Layer 3 of a small transformer language model trained on English Wikipedia (16 layers, counted from 0, width 128).
A neuron's activation on a vector x is quick GELU(weights . x), where the dot is the dot product. Quick GELU of z is z times sigmoid(1.702 z).

Input weights of the MLP neurons that the questions are about. A number n stands for (n - 128) times 0.0029.
n207: 174, 94, 107, 100, 114, 125, 100, 83, 137, 223, 124, 177, 227, 125, 195, 190, 108, 98, 184, 200, 128, 119, 159, 153, 136, 187, 103, 191, 184, 177, 156, 39, 110, 135, 110, 99, 13, 77, 161, 148, 50, 103, 152, 126, 99, 128, 159, 33, 135, 128, 102, 70, 60, 7, 121, 199, 47, 94, 108, 128, 151, 128, 103, 85, 103, 131, 205, 93, 163, 206, 138, 72, 63, 176, 155, 139, 103, 141, 152, 67, 59, 134, 177, 94, 141, 143, 99, 187, 140, 116, 186, 131, 115, 102, 174, 139, 146, 163, 140, 204, 204, 63, 89, 137, 108, 67, 81, 79, 136, 61, 104, 128, 84, 39, 139, 189, 159, 52, 166, 169, 119, 195, 197, 177, 139, 66, 135, 93
n400: 161, 103, 215, 143, 206, 20, 116, 104, 161, 169, 67, 184, 119, 129, 213, 79, 131, 78, 224, 183, 193, 112, 123, 107, 76, 172, 169, 144, 131, 142, 105, 127, 76, 181, 152, 115, 97, 145, 169, 48, 172, 85, 144, 108, 81, 138, 167, 128, 134, 69, 98, 16, 153, 72, 141, 175, 112, 48, 158, 112, 111, 167, 91, 137, 204, 103, 126, 78, 229, 93, 66, 107, 124, 128, 112, 200, 44, 177, 140, 83, 205, 181, 199, 111, 117, 127, 127, 122, 109, 84, 103, 137, 167, 59, 134, 147, 140, 107, 176, 98, 138, 190, 95, 110, 179, 79, 153, 131, 127, 108, 79, 198, 74, 135, 131, 75, 170, 75, 131, 103, 136, 136, 176, 173, 145, 65, 135, 101
n509: 167, 122, 161, 144, 90, 134, 119, 70, 183, 99, 119, 187, 97, 160, 120, 137, 78, 134, 193, 189, 139, 74, 83, 144, 125, 57, 73, 132, 130, 91, 57, 98, 159, 62, 187, 134, 132, 145, 150, 76, 116, 95, 94, 89, 27, 114, 139, 161, 107, 142, 203, 48, 128, 103, 129, 159, 40, 60, 110, 159, 103, 99, 93, 161, 109, 128, 77, 158, 111, 173, 96, 163, 144, 126, 108, 163, 203, 173, 145, 133, 142, 125, 196, 62, 140, 83, 189, 172, 141, 160, 152, 58, 108, 81, 157, 179, 102, 133, 179, 185, 92, 247, 122, 148, 132, 33, 114, 154, 90, 138, 77, 181, 32, 113, 159, 121, 128, 83, 113, 137, 130, 114, 132, 146, 55, 88, 167, 131
n627: 147, 106, 100, 150, 107, 95, 180, 83, 187, 121, 117, 159, 103, 51, 75, 195, 130, 109, 151, 130, 151, 150, 148, 100, 98, 91, 219, 101, 127, 71, 99, 133, 140, 178, 99, 125, 58, 94, 161, 151, 36, 108, 142, 155, 86, 148, 188, 147, 74, 140, 154, 77, 117, 155, 163, 117, 132, 67, 60, 63, 66, 153, 158, 177, 155, 122, 80, 96, 86, 147, 127, 147, 98, 102, 119, 149, 165, 237, 120, 192, 176, 135, 149, 108, 125, 99, 102, 135, 38, 150, 121, 120, 135, 111, 66, 106, 103, 153, 57, 90, 9, 177, 127, 171, 73, 107, 125, 108, 138, 101, 47, 196, 137, 128, 151, 96, 143, 142, 128, 118, 117, 126, 144, 161, 88, 95, 151, 157

Each question shows a token from some text and the vector x that enters the MLP there. A number n stands for (n - 128) times 0.084.

",": 26, 126, 128, 127, 132, 132, 125, 131, 135, 129, 141, 123, 126, 128, 135, 131, 135, 122, 125, 122, 109, 127, 136, 125, 129, 123, 117, 123, 127, 128, 124, 133, 133, 123, 111, 126, 107, 118, 134, 132, 109, 129, 130, 123, 135, 123, 119, 145, 118, 143, 129, 141, 132, 157, 132, 148, 125, 130, 121, 127, 130, 120, 126, 110, 132, 131, 126, 125, 123, 120, 127, 134, 126, 128, 129, 122, 133, 130, 130, 133, 122, 97, 136, 122, 126, 125, 132, 132, 115, 130, 132, 134, 132, 129, 127, 134, 129, 129, 129, 124, 120, 133, 121, 135, 134, 120, 129, 122, 131, 131, 144, 121, 133, 126, 131, 139, 102, 124, 131, 129, 134, 130, 129, 140, 128, 129, 129, 134
Which of these neurons fires most? n627

" T": 14, 135, 127, 124, 135, 128, 119, 123, 110, 125, 128, 137, 134, 125, 136, 120, 131, 113, 113, 114, 138, 125, 133, 126, 127, 134, 119, 142, 128, 126, 130, 121, 136, 124, 130, 133, 122, 155, 132, 124, 140, 123, 138, 122, 135, 130, 118, 122, 126, 133, 124, 135, 126, 132, 126, 119, 125, 130, 124, 126, 121, 125, 129, 101, 135, 117, 125, 133, 131, 121, 118, 124, 131, 128, 130, 136, 125, 130, 118, 126, 129, 131, 106, 134, 126, 128, 126, 138, 134, 127, 125, 134, 138, 121, 129, 130, 185, 122, 131, 129, 129, 143, 115, 125, 133, 143, 123, 137, 124, 123, 136, 127, 131, 130, 126, 113, 122, 123, 129, 133, 135, 134, 119, 143, 131, 128, 126, 121
Which of these neurons fires most? n400

"ate": 35, 118, 118, 122, 124, 127, 114, 121, 84, 123, 138, 129, 125, 118, 113, 134, 132, 135, 126, 142, 142, 133, 131, 129, 133, 136, 108, 123, 128, 133, 134, 126, 116, 128, 132, 135, 114, 136, 115, 121, 122, 123, 132, 124, 129, 133, 132, 140, 123, 127, 139, 136, 119, 135, 111, 131, 118, 143, 116, 128, 134, 135, 122, 119, 120, 131, 132, 128, 132, 124, 131, 117, 126, 126, 124, 110, 117, 122, 113, 125, 125, 111, 108, 112, 119, 147, 125, 135, 132, 122, 132, 133, 147, 125, 127, 134, 125, 130, 130, 128, 129, 114, 113, 126, 125, 132, 137, 128, 137, 117, 145, 147, 115, 138, 123, 132, 118, 132, 130, 134, 134, 124, 133, 124, 125, 127, 126, 135
Which of these neurons fires most? n207

" and": 20, 124, 125, 127, 128, 130, 125, 128, 123, 126, 121, 126, 129, 122, 128, 131, 132, 121, 120, 131, 126, 123, 140, 129, 131, 119, 128, 116, 127, 126, 121, 126, 137, 125, 138, 141, 113, 124, 131, 129, 131, 134, 139, 118, 140, 129, 127, 135, 115, 132, 134, 139, 136, 135, 119, 136, 114, 123, 130, 131, 127, 126, 133, 98, 120, 145, 130, 119, 120, 135, 120, 126, 130, 127, 118, 136, 129, 134, 125, 133, 140, 90, 130, 117, 127, 127, 143, 131, 116, 128, 118, 137, 131, 127, 127, 132, 123, 125, 137, 127, 130, 137, 118, 130, 121, 116, 134, 133, 127, 115, 118, 132, 131, 130, 127, 135, 104, 128, 130, 132, 121, 132, 145, 140, 120, 126, 125, 136
Which of these neurons fires most? n627

" The": 15, 123, 119, 124, 132, 131, 138, 119, 138, 134, 118, 123, 124, 127, 140, 128, 140, 121, 135, 138, 140, 132, 134, 129, 130, 130, 124, 131, 128, 134, 128, 125, 129, 117, 123, 127, 109, 137, 122, 126, 130, 126, 131, 117, 115, 133, 132, 128, 119, 142, 137, 129, 140, 121, 129, 124, 133, 125, 136, 151, 127, 124, 133, 112, 129, 119, 126, 136, 127, 128, 129, 127, 124, 127, 111, 132, 128, 130, 122, 119, 128, 86, 123, 130, 125, 124, 137, 130, 144, 124, 130, 128, 135, 124, 128, 141, 136, 127, 145, 133, 138, 137, 135, 131, 122, 137, 127, 134, 122, 143, 138, 118, 126, 136, 126, 134, 109, 122, 129, 125, 123, 129, 122, 140, 132, 126, 125, 122
Which of these neurons fires most? n509

"a": 22, 133, 131, 125, 126, 129, 129, 135, 83, 119, 148, 134, 127, 117, 104, 129, 131, 136, 114, 106, 137, 126, 130, 125, 132, 121, 118, 133, 128, 121, 133, 131, 130, 132, 117, 138, 109, 131, 125, 126, 124, 131, 133, 109, 126, 131, 140, 135, 134, 129, 134, 126, 130, 137, 129, 125, 128, 136, 132, 128, 118, 129, 125, 139, 118, 149, 127, 125, 117, 126, 128, 139, 128, 128, 122, 109, 136, 126, 113, 126, 117, 96, 133, 129, 120, 130, 112, 140, 132, 122, 126, 132, 131, 125, 126, 129, 137, 127, 120, 128, 122, 132, 118, 127, 128, 121, 130, 130, 128, 113, 133, 136, 130, 133, 132, 133, 128, 129, 128, 133, 111, 132, 125, 131, 135, 130, 132, 137
Which of these neurons fires most? n627

" for": 25, 131, 126, 130, 129, 116, 120, 134, 108, 137, 124, 128, 129, 109, 132, 125, 126, 104, 111, 107, 121, 120, 135, 130, 123, 126, 147, 120, 128, 123, 134, 127, 129, 132, 135, 143, 128, 143, 122, 135, 139, 135, 129, 112, 144, 121, 122, 134, 136, 125, 135, 135, 129, 129, 108, 134, 127, 114, 125, 118, 116, 124, 130, 99, 134, 133, 127, 126, 136, 125, 121, 119, 131, 127, 118, 137, 133, 128, 120, 120, 136, 117, 120, 125, 132, 124, 117, 131, 122, 122, 108, 138, 126, 129, 124, 110, 138, 120, 135, 124, 134, 133, 112, 137, 132, 128, 129, 119, 130, 125, 126, 132, 132, 131, 128, 111, 122, 133, 131, 131, 149, 125, 130, 134, 143, 128, 126, 125
Which of these neurons fires most? n400

"3": 32, 132, 112, 125, 136, 124, 117, 122, 106, 130, 122, 130, 127, 118, 117, 128, 130, 116, 124, 115, 129, 122, 122, 129, 127, 134, 125, 123, 127, 129, 129, 134, 130, 125, 123, 132, 129, 157, 119, 120, 122, 126, 131, 144, 135, 129, 134, 140, 132, 115, 134, 131, 122, 134, 116, 139, 135, 132, 122, 125, 126, 133, 136, 104, 128, 113, 121, 126, 122, 122, 118, 134, 123, 129, 117, 116, 138, 139, 116, 114, 121, 120, 111, 123, 128, 127, 117, 126, 121, 116, 135, 128, 120, 134, 130, 140, 120, 127, 125, 129, 110, 123, 111, 120, 113, 124, 126, 123, 130, 131, 139, 135, 145, 129, 135, 124, 123, 133, 126, 140, 128, 125, 116, 149, 126, 136, 131, 130
Which of these neurons fires most? n627